Layer 6 of a small transformer language model trained on English Wikipedia (9 layers, counted from 0, width 128).
A neuron's activation on a vector x is GELU(weights . x), where the dot is the dot product.

Input weights of the MLP neurons that the questions are about. A number n stands for n times 0.0074.
n1: -12 23 34 5 -10 55 29 13 -16 -10 3 24 1 40 -49 25 -19 27 -18 -14 -16 -17 4 24 -38 -11 -31 15 5 -15 -21 24 -40 32 -7 39 4 27 -27 -6 22 16 6 19 31 -15 15 -38 -33 19 35 18 -4 -23 10 16 19 8 12 -10 -10 33 7 3 26 27 -24 -9 36 -11 -19 -39 -15 -34 -6 -4 8 18 3 -19 25 -26 -28 -25 -14 4 -2 17 34 -9 -21 11 -22 -53 8 6 47 12 29 2 73 -22 -12 7 -20 14 8 -4 -27 -29 1 10 -23 -27 -4 14 -40 -5 1 -37 7 -44 -12 7 30 -17 22 10
n10: -23 27 1 5 -44 26 27 -21 3 16 7 31 -6 21 23 -16 -28 -29 -28 2 -2 -7 1 -41 -9 -2 28 -41 -33 47 30 12 -13 28 -2 10 -12 -41 -31 6 -12 -4 -41 -55 -30 5 -6 -14 -5 -17 13 -13 34 -11 -28 -2 -5 -27 -6 1 -4 10 -4 21 -12 -30 5 29 -8 -10 -31 -14 10 7 1 -3 37 -23 -6 -41 8 42 12 33 -18 -58 -1 -6 5 51 8 -15 32 -49 26 -29 -11 9 -36 0 -30 4 -41 9 33 0 12 15 -19 42 23 28 26 12 23 57 22 26 40 -30 -21 -62 65 28 24 39 12 20
n27: -2 -14 -17 -44 34 30 16 13 25 -15 -17 -11 -32 6 -8 12 14 -18 35 -1 -10 53 -17 -29 -46 12 12 -39 10 57 2 14 23 -14 -12 -3 33 -8 -60 -34 4 18 41 -1 -6 19 -49 -25 22 -19 22 24 14 -32 -32 -13 2 12 -33 38 12 83 9 -2 36 1 -47 -12 -45 -9 -34 11 10 -13 -7 -60 -15 22 -32 6 -19 -12 49 -22 0 22 7 42 -28 17 -37 2 -23 -42 27 33 -17 10 45 -29 11 -6 -34 -30 16 -2 -5 -23 -45 -20 -3 -18 -19 32 22 15 21 -1 75 -15 28 -2 13 32 23 32 -27 -46
n38: 8 6 -12 12 29 -13 5 -1 -19 0 -33 -6 -28 34 -19 10 -32 11 9 29 2 -12 15 -32 -14 42 -22 0 25 -1 -43 23 5 27 20 20 5 -18 -13 -30 -27 -22 -3 -30 -5 11 2 12 41 -3 4 -12 -10 -76 12 -12 -25 -8 10 17 -11 -1 -15 34 -7 5 -25 -40 -12 -28 8 -2 -10 9 -21 -14 -32 47 1 22 16 4 -9 -7 -51 -6 43 20 8 -8 -30 -9 8 46 -3 28 15 -6 -39 -4 -28 26 -26 34 22 1 14 -9 55 -2 -5 20 -22 -2 -14 -7 14 39 31 -48 -50 -6 -26 42 37 43 -8 -23
n47: 10 -6 -41 17 -24 -29 -2 15 -18 -23 -3 -2 -30 -4 16 -6 1 27 -3 1 29 12 5 -11 -11 -9 -9 21 17 7 -35 -47 34 47 -50 38 14 -29 48 1 15 8 -15 -14 7 -26 -13 5 20 12 -69 13 -2 -9 -8 -24 -24 -38 26 8 -52 -66 -3 -4 17 -30 -19 17 2 22 -4 -3 35 -10 -12 -27 -13 -6 15 11 17 -12 19 15 -4 7 15 47 7 22 -1 -1 8 27 33 -13 5 35 -23 24 -1 -38 0 49 43 12 95 5 17 -8 -6 -8 16 -70 -24 -29 -43 21 22 -3 52 -72 65 19 -3 -12 0 -44
n57: -24 -43 30 -25 18 -44 -1 -28 23 -55 -7 14 -32 -29 5 18 26 -1 18 39 -9 -10 -15 3 -8 -11 -14 26 -16 29 26 34 -11 -34 13 59 6 34 -5 23 -25 -6 -29 -9 -6 -2 -11 -10 15 2 -2 17 68 -32 1 -15 29 -34 -7 18 -39 76 53 16 4 30 14 20 5 -76 -41 -17 -6 1 9 -43 -18 -32 -43 0 3 9 16 5 8 -70 61 12 6 5 -14 5 -17 -10 -33 4 -11 14 7 -36 -40 -27 -3 -16 20 11 38 -2 8 1 35 3 -11 -25 -5 11 50 -16 22 -12 20 7 27 -7 2 8 50 -13
n84: 17 -42 -14 -30 -11 4 -7 -46 -22 -46 19 -32 15 -23 16 -16 29 -55 55 6 38 4 -24 48 -4 27 -8 -15 -28 -11 8 -11 42 23 -21 18 5 -7 19 -20 -11 -20 -11 -10 49 6 3 27 -1 -4 -12 25 20 4 -11 -12 -62 4 -14 13 14 -1 -1 -3 -6 26 17 12 17 11 42 10 29 -23 -2 13 9 20 40 7 25 11 -9 -14 10 20 -29 9 -16 12 9 -10 -23 -38 16 28 15 14 25 7 -20 -18 31 -7 17 15 -38 -5 -9 -1 25 25 -10 -7 -55 31 -51 -5 -10 8 -28 -21 -36 2 49 -4 -22 12
n108: -23 -28 -9 11 -5 -23 -17 1 -8 36 46 33 -29 26 15 7 -26 -5 5 -47 -2 7 4 -8 7 23 5 -4 5 19 -32 -12 19 -13 34 41 13 63 -25 10 44 -13 50 -27 -5 -34 -4 1 -17 -9 -1 -22 -3 -21 16 20 -10 -28 25 25 12 38 -46 -22 17 -9 -3 -23 2 22 -66 44 7 -13 -2 -11 -14 -17 -2 -14 -5 -10 -22 -13 8 -52 -40 34 -35 20 5 17 46 -86 -7 -13 -1 -7 -26 -13 9 11 -39 -11 -19 25 24 23 53 19 -23 -8 -43 11 16 7 11 64 -21 -17 -20 43 -22 -13 -2 8 10 43
n110: -18 30 -32 -7 -42 14 -4 -5 23 -62 -17 -18 -2 2 -25 -13 30 17 30 46 -17 0 42 35 -28 2 -54 28 -36 0 -4 60 -11 -4 36 -18 -4 -61 -16 14 33 13 10 46 15 50 -20 0 -41 25 7 19 0 0 11 -41 -18 42 13 8 20 10 32 2 28 -2 22 14 -1 41 28 14 -14 34 -57 50 -9 17 -16 27 -3 24 2 4 -32 19 -45 -13 -40 -2 23 1 -10 11 3 20 16 22 36 21 -5 1 23 -41 -7 8 -65 -23 -12 -9 -22 1 -37 28 66 25 -6 -3 -18 -2 -64 -58 -24 -28 -23 11 -26 -19
n125: 2 7 8 3 -52 -34 -30 -51 -3 -14 44 -48 19 31 -26 38 -12 -10 15 18 -25 17 15 27 -6 -25 38 -13 42 -8 -23 3 -30 -16 -11 8 -1 -20 22 24 8 -35 -15 -26 4 29 -23 -48 -36 -1 38 -17 -3 1 20 -19 3 -5 -7 8 38 7 44 -19 -16 -20 17 19 48 14 -15 20 7 -1 -14 4 23 26 -56 -13 27 18 14 -33 -9 -8 59 -18 -19 10 30 50 -8 8 28 6 8 -21 9 15 -11 -14 -24 -14 10 9 -2 14 -42 -10 -37 -13 22 53 -21 -4 -18 -14 -19 4 -17 -10 -28 38 -7 12 -12 -8
n129: 29 41 -46 -28 16 -48 18 -17 -20 11 25 -13 -27 23 9 0 -1 5 -1 12 26 -12 -41 39 6 33 8 -12 7 -4 1 -27 -12 15 13 36 22 28 -22 20 53 -20 10 -20 4 -37 -31 -26 -9 34 -28 49 -7 -10 49 -5 -27 12 -2 -27 -9 6 -24 -37 -1 -8 35 -33 -6 4 23 -10 -52 -7 26 -11 -4 -27 12 -20 -49 -56 29 -13 2 28 35 -5 25 38 15 -6 -17 -31 -38 13 19 15 14 -2 2 -25 -28 11 -6 -8 25 -27 37 30 -7 17 25 25 28 8 -16 -3 -33 7 7 -10 6 -7 -57 -5 47 10
n153: -2 -37 -25 -36 -61 -10 24 -20 1 -7 15 13 -15 5 5 43 4 42 18 39 -7 17 46 39 29 -13 2 4 -9 -15 -5 4 16 -28 1 15 -8 21 19 -24 -42 7 17 5 25 46 -21 6 -32 -20 27 25 25 30 24 -12 -24 -1 22 -15 -1 -37 6 18 -29 46 -1 -15 -23 -14 3 -1 45 36 -33 38 13 33 -15 15 18 -18 -23 -34 -20 -6 17 -23 -7 10 23 22 -8 -12 92 4 -39 -40 -12 5 -18 -9 -20 -17 23 9 5 2 -15 13 -4 15 -40 24 -29 -22 -16 36 -28 -19 -47 -15 -16 -38 8 21 -17 26
n162: 18 7 -20 -17 0 -40 -29 -35 13 37 -6 -27 21 15 13 9 71 -6 26 13 14 5 -3 9 -27 -11 -11 1 11 35 -6 -4 51 -27 47 -28 -2 -2 -27 41 57 20 -3 33 29 -9 -14 36 14 -36 -20 20 13 2 -17 29 -28 -9 -39 -22 5 -35 -45 48 -35 -23 -35 -19 -3 -42 2 39 -27 28 8 2 -7 -25 19 -25 -32 4 -60 28 18 12 16 51 -3 16 14 12 -43 53 0 -23 34 -31 -16 -30 -28 -29 13 -44 16 -16 -18 -20 18 -8 40 -49 14 3 21 19 -2 24 -11 -4 -23 -2 7 42 -7 4 -21 -4
n207: 19 20 7 12 21 38 7 3 -2 7 24 -36 3 30 -17 -1 -2 7 -42 21 11 38 -50 -14 1 -8 4 4 9 -14 17 39 -36 15 -30 -4 33 -2 17 -1 17 -36 5 -22 -25 57 10 18 -41 -57 16 7 15 8 -32 -19 43 -19 9 -12 -16 -2 8 -3 -25 4 -3 8 16 17 19 -52 -32 28 9 1 -1 8 -5 41 -1 -1 11 6 -48 -18 -10 40 10 28 -11 -9 -39 -7 -9 44 6 35 -32 -27 23 -58 19 -16 -26 29 -6 -21 12 17 -35 25 -46 16 41 -13 -29 -15 12 48 -26 -32 14 14 -42 19 5 -19
n238: 20 17 -35 -12 1 -8 3 12 1 16 35 11 -36 12 -35 -40 14 -20 -4 -59 -31 -24 47 61 13 -6 42 8 -23 4 -34 5 -13 -15 10 5 -5 1 -53 -16 -45 -8 12 -32 -5 16 -19 22 41 21 60 -7 -3 -35 12 -12 -22 3 5 31 14 -11 8 -58 3 -31 11 -9 24 61 -17 -13 10 12 14 18 -24 4 38 26 15 -16 3 -18 -17 18 -16 2 -20 35 22 10 -20 -2 16 8 37 11 25 -33 28 -50 -18 1 -26 45 26 6 11 46 10 -4 -17 -16 8 -7 -11 16 16 -34 2 -16 -7 -11 -5 -14 2 -45
n239: -14 5 8 -37 17 11 -31 -22 27 5 -19 -30 10 3 -31 -21 13 9 24 2 -19 35 69 1 -16 -27 -18 -8 30 -46 26 -19 17 -36 -3 -4 17 -33 28 6 -16 22 26 41 34 16 20 -1 14 6 -18 -55 -19 -4 24 31 -17 -1 -23 4 0 -32 -7 18 -5 -25 19 -27 55 11 15 -29 1 40 -57 20 23 3 17 13 4 -13 -19 8 6 30 -23 19 8 5 -51 -38 60 -16 10 17 11 -13 -7 -35 1 -1 57 12 -29 21 -14 -2 -18 1 0 -2 -11 20 21 -2 -6 4 5 27 31 -37 20 -37 24 -34 -27 -1
n251: -46 14 59 -57 8 2 45 -7 40 -11 -4 -13 31 49 4 10 -57 15 -47 -34 -11 -16 -40 2 31 -5 -8 -18 -2 -5 1 21 -15 42 0 11 -21 -8 5 -23 -5 -24 3 -27 -43 26 42 -19 -49 -2 -25 11 -8 14 9 4 14 -30 -19 41 12 -14 8 -21 28 3 28 -67 34 -52 42 30 45 11 -1 1 29 9 -22 -43 26 25 -9 32 -26 10 6 -2 4 -9 14 23 18 18 16 -9 -1 13 -29 51 4 -13 3 23 0 -22 -30 -6 -14 41 31 1 13 0 -26 -12 10 -47 -12 -8 -20 14 5 28 -2 24 -13 23
n255: -44 12 -19 34 51 0 -36 -12 -16 24 29 6 3 49 13 29 19 -5 26 5 37 6 25 -4 -10 10 1 -30 21 3 -29 -15 -3 -2 32 -33 -38 -22 27 -29 -6 -1 13 9 1 43 10 6 -8 -82 15 -20 -16 6 -5 7 -14 -8 -8 -2 -3 19 -4 -25 -1 15 -5 28 -1 -18 -10 -15 48 23 -5 11 -31 40 -4 -26 23 20 -12 -59 -9 13 10 -30 48 -10 -34 -10 -33 -42 11 12 -9 4 -3 20 17 26 -9 24 -19 10 19 23 -7 25 5 -23 -8 29 25 -5 -2 -3 -46 -13 29 8 -11 18 -3 -56 -11 -40

Each question shows a token from some text and the vector x that enters the MLP there. A number n stands for n times 0.053.

" N": -3 -6 -4 -2 -12 -13 -14 0 -58 -4 13 -23 14 -8 12 2 21 22 -14 -13 10 -11 1 29 -26 6 -12 -3 -9 3 -16 -21 -13 9 -26 -18 15 20 14 -16 16 -2 10 24 23 -2 7 -5 -7 5 13 -16 16 -14 13 9 -5 1 -14 18 4 5 12 -33 -14 -3 -6 -28 3 -1 -26 -5 32 7 -15 51 17 18 -8 3 -7 12 -3 -8 -12 -1 -2 14 13 23 -5 14 -21 4 1 1 -6 8 4 5 -10 16 19 7 -11 0 10 -11 -1 -6 25 -1 1 36 -25 33 -10 -16 7 15 3 -26 -30 11 5 26 -5 1
Which neuron fires most, and how strongly? n84, at about 4.5

" low": -8 -16 -5 -1 0 7 6 -15 -60 11 13 4 18 -19 -1 -14 -14 15 3 -1 7 -19 -6 -11 3 -1 1 9 16 7 -7 -23 -17 -12 -6 -12 27 37 3 -16 31 4 -3 -3 -3 -6 -14 14 -16 11 26 4 9 -11 0 12 -29 -6 -4 15 9 20 -11 -23 -9 -3 -7 -19 38 15 -25 9 -25 -7 -23 3 -4 32 18 10 31 15 -26 8 -6 -10 31 -8 25 -8 -1 18 -10 -13 -4 39 -7 5 -1 2 -24 -12 -10 3 -12 25 6 1 -3 7 22 -3 -14 50 -13 26 2 -7 19 -7 -12 6 -12 3 -24 4 11 8
The two highest activations, in order: n108, n125

"oun": -19 0 10 -10 18 -22 35 1 -30 26 18 -14 22 -3 3 -28 -8 19 -23 -8 6 -28 -3 -18 -10 -33 -25 -15 -23 0 8 15 -15 3 8 22 -24 6 10 22 -8 -4 0 2 20 -15 -6 6 0 11 -2 10 17 22 -2 1 -8 3 14 -45 19 22 11 -38 -13 17 -4 -12 8 -10 -11 -17 9 10 -34 18 0 18 20 -3 -10 -9 25 3 -12 11 -23 3 19 3 21 -33 17 -7 -3 17 4 6 -25 -18 -26 17 -14 9 18 24 15 -3 7 16 14 4 -3 21 -16 48 7 -8 18 -29 -11 9 -14 -3 -19 14 -13 37
Which of these neurons fires most? n10

"iz": -7 -11 0 -6 -18 -6 10 4 -25 13 -27 0 27 -22 4 -36 8 13 -6 -14 -1 -26 0 -6 -6 12 -18 -8 -6 11 -6 4 2 20 6 -4 8 22 13 -12 15 20 23 17 16 -4 -9 5 -25 6 18 0 -12 10 5 8 -29 30 -13 28 9 -7 2 -20 -22 10 1 24 18 4 0 -35 0 21 -57 24 36 13 1 13 14 -8 -26 10 12 10 6 12 10 1 -18 -18 -8 19 8 6 -5 16 -3 -24 -20 20 -20 8 -30 7 -17 1 3 5 37 2 -12 20 -6 29 -2 -37 -19 -50 22 26 -22 -1 -5 3 -17 27
Which of these neurons fires most? n239

" chart": 8 0 -2 20 0 -2 1 -8 -44 10 1 -15 30 11 25 -37 -39 26 -11 -24 18 -7 -8 -4 10 -7 25 20 15 5 19 -22 -15 -9 -26 -8 -10 32 9 -21 -4 -5 -24 11 -8 9 -8 -24 -13 13 -19 -5 7 -9 -1 -10 -21 21 -12 -2 4 19 24 -7 4 -20 9 -6 15 -6 -24 16 1 7 17 1 -40 11 22 -19 -3 10 -4 2 -15 16 -9 -11 6 3 5 16 10 12 0 25 -12 -24 -19 10 -1 -4 62 -2 -3 2 1 -18 -19 18 35 -18 8 42 -13 29 -9 -16 -1 -6 1 18 -12 6 -13 15 7 16
Which neuron fires most, and how strongly? n251, at about 3.5

" tri": -17 2 29 11 12 4 20 -12 -47 12 8 11 28 -9 9 4 -17 2 -28 -19 13 3 -12 -16 -5 9 -14 39 13 -5 -1 2 7 11 -10 -9 12 26 15 16 3 11 -11 5 5 -1 -26 -31 -29 -9 9 -4 -1 -10 12 15 -9 10 -8 -17 6 -4 24 -35 0 1 -29 -30 37 2 24 -24 24 13 -24 -3 -17 12 30 6 -1 41 7 -23 -20 6 8 10 4 -15 2 8 -13 13 -15 7 0 -10 -9 0 -16 -4 -17 -35 -8 -11 -12 0 10 2 28 17 10 22 3 33 -28 6 5 -14 4 24 -17 13 -35 4 17 18
The two highest activations, in order: n251, n1

" Chart": 28 9 11 19 23 11 8 7 -37 7 -10 -12 34 -6 4 -51 -36 16 -8 -21 3 -18 -18 -16 0 -5 17 8 3 4 3 11 -1 11 -20 -11 4 24 18 -1 -9 8 -15 -8 17 13 -5 -32 -9 14 0 -1 14 23 14 -16 -9 18 -5 -3 -3 10 12 -21 3 1 17 -21 42 -18 -26 13 9 5 -3 6 -16 19 11 -15 11 -8 6 4 -11 0 -31 -18 -3 32 26 -5 -8 13 -3 15 -13 -19 -22 -39 -16 2 29 13 2 17 -11 -4 -24 19 49 -15 0 28 -6 18 -16 -22 -8 -20 -1 7 2 32 -15 -9 4 12
Which neuron fires most, and how strongly? n251, at about 4.1

"PI": 25 -1 5 1 21 1 27 9 -29 34 3 18 20 12 -11 -23 -19 26 -9 8 0 -3 10 -1 -1 -29 37 -4 14 -1 22 17 -10 -12 -22 -20 -16 16 12 6 -14 10 0 -24 12 -14 -15 18 4 -2 -36 -10 16 -5 6 -12 -13 9 12 -31 -18 3 7 -27 1 -22 15 16 -22 0 -20 47 1 -2 -36 8 13 11 -34 -9 16 -21 43 8 16 -4 -39 -17 2 -3 -3 -4 -23 13 11 13 30 -12 22 -15 9 1 25 4 -3 10 -21 -22 20 13 42 -11 -15 4 9 22 -23 1 -22 2 -20 18 -18 11 -12 1 1 -3
Which neuron fires most, and how strongly? n238, at about 1.4

" H": 5 -2 14 27 7 -6 13 -14 -57 -5 9 -24 12 10 9 27 -5 13 -36 -9 4 -12 10 0 6 0 22 24 27 -8 30 -12 3 -27 -13 4 -19 -26 -20 4 8 -4 -1 7 28 -25 -22 6 -25 19 7 -7 14 -31 11 4 5 23 -34 9 -17 -1 11 -19 9 -8 -15 -28 10 5 -7 11 -6 21 3 46 -5 9 -4 -13 18 7 -6 1 -2 1 -9 -5 8 22 22 9 -3 2 3 2 17 15 -2 -22 7 3 26 -22 5 8 -18 -11 -3 -19 11 -21 12 11 -11 21 -25 -8 21 45 -9 -14 -15 -17 -12 20 -1 -5
The three highest activations, in order: n125, n110, n162

" al": -11 -5 3 2 3 6 -10 -14 -46 20 21 11 5 -10 11 5 12 12 -21 -8 26 4 -3 -30 -19 -7 -9 1 13 -8 -11 -14 3 14 -19 -1 12 40 3 -13 16 6 -9 4 -1 -20 23 4 -20 19 -12 1 3 -15 -12 -14 -3 12 -11 -8 -9 26 3 -57 4 4 5 -17 58 -8 14 8 1 20 -12 26 17 10 -3 1 -6 32 -1 5 -16 8 -22 9 -5 0 -21 -3 -11 4 7 21 8 21 -6 -16 -10 0 -22 4 -6 -19 7 4 26 16 9 -9 7 53 -18 40 -21 -23 1 -4 6 -9 -18 -29 -13 20 13 -6
Which neuron fires most, and how strongly? n129, at about 2.9

"5.": 6 3 -4 0 -5 2 18 -7 -73 -7 5 -9 4 -1 10 -20 6 24 -15 -4 7 22 -14 9 -18 15 -6 13 -2 -12 -1 8 -14 0 -8 -7 3 15 29 0 0 9 -18 -8 34 2 3 0 -33 0 -20 8 5 2 -6 2 -14 19 8 -2 -10 -18 8 -30 -10 16 -5 2 6 -20 -21 -5 24 11 -17 0 -17 21 3 13 8 -2 1 -8 16 16 3 -7 4 15 3 -7 -24 13 -16 12 10 4 -1 0 -13 -15 8 14 2 40 29 -15 3 11 25 -6 -20 15 9 19 -14 4 -2 9 24 -28 -7 6 17 -1 -4 0
The three highest activations, in order: n47, n84, n207

"s": -13 -12 11 8 11 14 3 6 -47 15 -5 6 -6 -21 35 -27 6 -1 -32 15 -27 4 31 -5 -6 -21 13 9 25 3 20 6 3 -4 -18 -4 -7 30 -7 24 -1 27 -25 -3 22 -3 -19 20 10 2 -14 -2 -12 13 -9 -24 7 34 15 0 -1 18 19 -24 -44 -32 -5 9 14 4 -1 31 -18 11 -31 -6 18 2 -17 -10 -6 -11 19 -9 -19 9 -22 12 -8 4 -2 -32 -23 10 -5 17 18 -5 -2 -27 10 5 15 -8 -11 1 -22 -4 25 2 30 -16 5 2 -9 31 -28 -13 12 -15 17 22 0 1 4 5 10 24
Which of these neurons fires most? n162

" support": -11 -5 -9 -2 7 -4 12 -5 -74 -19 19 -2 18 2 12 -16 -4 15 -12 3 11 4 -16 -4 -15 -1 0 4 -11 -8 -15 17 -14 14 -18 -12 2 25 11 -4 5 -4 -19 6 12 -12 2 -2 -20 -3 7 6 3 -11 4 5 -7 8 0 3 -2 8 11 -19 13 13 8 -8 20 -20 -17 -9 1 -2 -16 1 -7 26 -4 10 -2 9 12 0 -12 6 -8 20 18 6 3 3 -22 -1 5 35 11 19 0 -12 -11 -6 7 -9 -16 33 11 -27 17 12 24 6 -14 33 4 29 -27 -1 3 12 5 -27 -21 5 -10 15 9 28
Which of these neurons fires most? n207

",": -3 11 -6 2 0 -3 19 -7 -82 -7 10 -12 4 -1 18 -10 -4 10 -15 -7 7 10 -8 -1 -20 6 -11 5 5 -20 -6 9 -5 8 -15 -14 4 21 21 -9 4 3 -10 3 11 2 -3 -10 -20 -6 7 7 2 -3 2 5 -17 16 9 7 -9 -6 1 -26 4 12 -10 -2 20 -16 -12 -7 5 5 -2 7 1 14 4 17 0 -4 3 1 -7 5 -2 9 3 13 9 19 -16 15 -2 16 5 13 1 -8 -2 -8 -2 -2 -6 21 23 -30 4 9 28 1 -13 27 15 25 -37 2 6 2 20 -19 -30 4 1 13 -4 26
Which neuron fires most, and how strongly? n207, at about 4

"eld": -6 15 -11 17 4 -7 45 13 -35 6 11 -9 15 -1 21 18 -4 36 2 -3 -11 9 -5 -26 2 -6 3 25 27 -44 6 6 -8 -12 7 -19 2 -5 2 -7 6 -1 22 -5 12 -3 -11 7 -6 -22 -15 2 3 -9 22 -3 -23 30 -5 -12 -16 5 28 2 -12 14 -1 19 7 -24 -10 -18 40 19 -47 20 2 -1 -13 -1 11 15 -9 16 -14 3 5 -27 -34 6 24 -24 -11 26 0 0 10 -22 16 6 -21 -17 -9 -15 -8 29 -30 -40 5 -2 5 4 -6 22 6 36 6 -35 -6 23 -6 13 -19 24 3 8 -9 -9
The three highest activations, in order: n110, n153, n125

"a": 1 -14 15 -9 12 -1 11 5 -49 5 2 -6 -3 6 8 -33 -6 20 13 9 16 -6 18 1 10 -12 -3 3 8 -29 9 -7 2 6 -7 12 2 24 6 13 10 -5 16 6 12 -30 2 8 -9 -12 -4 -14 15 -6 -16 17 -11 -11 -6 19 -2 -16 23 -47 14 17 -8 -20 32 -13 -11 -5 -5 22 -36 5 -9 20 7 7 12 41 4 -8 -22 12 -7 10 23 -25 1 -6 0 -28 -14 1 0 7 -13 -32 -11 5 -26 -9 -17 20 10 -18 -19 34 37 13 -1 31 -8 41 -20 -13 6 -3 -14 15 19 -15 10 16 -4 -9
Which of these neurons fires most? n239

" and": 0 9 -6 -9 11 -8 16 -2 -91 2 28 -15 -5 -1 19 -10 6 13 -3 -1 5 -4 9 -20 28 -7 -10 31 5 0 10 -11 -3 6 -3 -6 -13 37 -3 5 2 -4 -4 11 -18 -17 -9 5 -11 -16 0 -16 12 -16 3 -1 -8 0 12 13 9 -3 7 -6 11 -1 -1 6 10 5 -7 8 -1 6 3 10 4 21 -1 -1 4 16 -8 -18 9 4 6 4 10 -26 -12 23 -9 3 -12 2 -3 -12 8 -15 7 -1 -5 18 4 13 2 -25 -3 -2 17 1 -3 32 3 7 -20 14 13 5 -2 5 -3 -27 5 -5 6 10
Which of these neurons fires most? n108

"ians": -11 7 -4 -4 -9 -5 6 -17 -53 13 8 -2 13 14 7 15 -2 15 -16 8 9 -5 -6 22 -2 -9 -19 14 2 -14 -6 15 4 -27 -13 -4 -24 11 -11 8 -15 7 -14 13 -7 -4 1 -6 -9 -30 2 -11 -8 -32 -26 -8 -13 51 23 -2 -4 -19 13 -15 -2 26 28 13 30 5 19 14 22 -17 -11 20 -6 0 -8 -27 17 -10 8 -36 -4 10 -17 -11 3 -14 -14 4 -8 1 27 26 27 -25 -7 0 1 10 1 7 -2 50 -12 -10 12 2 26 12 -5 35 -20 7 -18 35 6 -11 23 -2 -25 -18 -1 14 14 0
Which neuron fires most, and how strongly? n153, at about 4.9

" her.": -4 16 1 4 0 -2 13 -14 -76 3 22 -8 -5 10 22 -4 14 27 -17 -8 9 14 -15 5 -4 2 -8 15 5 -15 -6 2 -10 4 -10 -8 9 26 24 -9 1 2 -26 -4 16 3 -2 -1 -31 1 -6 11 -8 -5 -13 -1 -4 22 7 6 -16 -22 -5 -15 0 21 -6 -3 6 -5 -9 -2 23 11 -15 5 -7 18 -1 10 4 6 -11 -11 2 13 8 -6 3 0 10 17 -28 3 -9 21 6 9 -3 2 -14 -12 5 13 -2 32 23 -23 1 -5 28 -4 -16 18 10 12 -39 8 7 5 25 -33 -11 5 3 4 5 7
Which neuron fires most, and how strongly? n47, at about 4.5

"erg": 23 -16 -22 -21 26 17 1 16 -35 9 -13 -8 18 -6 3 -49 -26 -13 5 -5 14 -1 26 5 3 2 -12 22 29 -10 -25 34 -4 -4 -3 3 7 4 12 7 -21 32 16 -8 1 -6 -7 3 -10 -5 1 -18 9 -12 2 16 -7 -4 -10 6 -11 -10 -2 -20 6 -4 -14 3 19 2 4 -15 13 14 -67 16 9 -8 -19 25 9 7 -1 3 19 6 -19 0 -6 -12 5 -27 15 -9 10 21 -12 21 11 -26 -7 12 4 13 -18 4 -24 -27 12 -18 36 -14 -13 25 -10 34 2 -10 -2 3 1 13 -8 19 -10 18 7 30
Which of these neurons fires most? n239

" gu": -20 5 -6 -10 36 5 4 -17 -44 22 25 -13 22 0 18 -10 4 0 -21 -7 11 -21 -2 1 -10 -19 -5 -6 7 -27 -2 4 7 11 -15 7 -9 18 7 11 16 3 -8 9 -7 -34 2 -15 -7 -12 14 -23 -3 -37 19 -3 10 -7 -20 -13 1 3 20 -45 21 23 8 -22 12 11 -8 -15 -1 8 -9 25 -15 -3 0 9 -11 35 -2 -22 7 -21 -1 5 -5 18 -19 -15 7 18 13 25 13 27 0 1 -20 -3 -1 10 11 8 -16 17 11 -1 35 9 -6 52 -13 42 -30 -7 5 14 -17 -22 -9 -7 -6 -7 28 1
Which neuron fires most, and how strongly? n129, at about 2.7

"eg": -15 -4 -10 15 7 6 -3 7 -58 10 -2 -1 23 7 18 -23 -26 1 -35 -9 0 -25 2 -2 11 3 10 -3 35 4 22 0 4 17 6 -7 4 13 21 10 -9 -17 -13 1 19 -8 -4 14 -1 22 2 -12 5 -53 22 4 14 23 0 5 -20 5 16 22 -9 6 -27 -31 13 -1 -16 1 -1 3 -3 -5 2 -6 -27 3 -22 23 32 3 12 6 -13 15 -9 11 -23 -14 -18 16 -19 0 12 14 -7 -12 -1 -1 0 3 -19 9 8 -37 16 -7 27 1 -20 42 -22 26 -13 -3 -4 25 16 9 -18 -2 20 8 -5 13
Which of these neurons fires most? n38

" reb": -1 0 -9 5 8 2 -12 -26 -47 -6 -4 -16 23 12 13 11 -17 7 -35 -19 -1 -16 14 -5 5 -9 -9 39 14 -8 30 5 5 10 -16 10 2 2 8 21 -7 5 -11 11 5 -21 -10 3 -47 -13 -7 -16 2 -23 2 11 -10 3 -11 26 -8 0 11 -13 3 23 -3 -25 20 -17 -5 -13 5 5 8 29 5 11 -33 -10 11 16 23 -13 -1 10 4 -13 17 11 -6 -1 -3 -16 9 34 21 5 -15 -24 -5 11 14 -19 11 27 -7 -7 0 8 23 10 5 46 -23 15 1 23 7 29 -2 -26 -56 3 -6 -7 25 -3
Which neuron fires most, and how strongly? n125, at about 3.8

"id": -5 0 -9 -2 -1 -28 36 9 -23 8 -5 -3 25 -23 4 -27 -11 -17 -5 -37 3 -33 -5 -13 30 18 -11 13 40 -32 -6 -3 9 32 0 -20 6 17 5 2 -9 -2 -11 13 -13 -8 -12 17 40 -21 -6 -4 22 -31 30 20 20 -16 -15 1 -38 13 23 10 -17 -1 -32 -11 12 2 -2 -7 19 -3 -26 -5 11 4 -26 12 -22 14 19 15 12 13 -15 10 -26 -11 13 -2 -4 11 -9 6 20 11 -5 -19 4 14 -12 13 -16 3 -18 -22 -2 12 32 4 -9 46 -19 39 -2 -13 -3 20 1 28 -21 -7 10 9 0 21
The three highest activations, in order: n38, n251, n84

"ch": -17 -3 -15 15 8 6 18 5 -45 2 10 -3 35 -8 44 -22 8 -18 -17 -10 1 -8 15 -17 39 16 19 3 31 -3 -3 4 8 1 10 -1 6 -7 10 -13 -14 -9 -21 0 14 -9 -8 4 2 15 -3 -24 17 -39 -14 14 18 -1 -3 8 -27 10 16 -1 -9 -8 -19 -4 30 -11 14 1 25 6 -23 -6 -56 6 -14 6 -7 -9 -12 18 12 -3 -11 -6 0 25 -7 -18 6 9 -7 2 3 41 0 -22 -4 -5 -24 4 -32 18 -20 -17 21 -14 10 -9 6 11 -14 48 3 2 -27 21 10 30 -12 15 -4 -4 -2 13
Which of these neurons fires most? n108

" 100": 18 -3 0 -4 21 -2 2 5 -58 12 19 -9 1 -29 10 10 -1 10 -4 -13 3 11 -18 -18 -10 8 -9 2 13 17 -8 20 10 -27 -7 6 -3 21 2 -22 -18 13 -2 -1 27 18 -2 -21 -15 0 25 24 24 0 -4 -20 -31 29 -8 12 5 27 5 -36 3 9 8 -18 5 4 -12 27 -8 -10 -8 19 13 -2 -17 3 28 -7 -5 -18 -7 15 7 -7 -11 0 -4 -23 -25 -7 13 23 -3 -6 -12 -24 -18 19 -5 -5 -18 24 15 -17 -10 16 27 7 -5 33 -1 31 -20 -15 25 6 12 3 -24 -2 -7 -8 0 -5
Which neuron fires most, and how strongly? n27, at about 5.2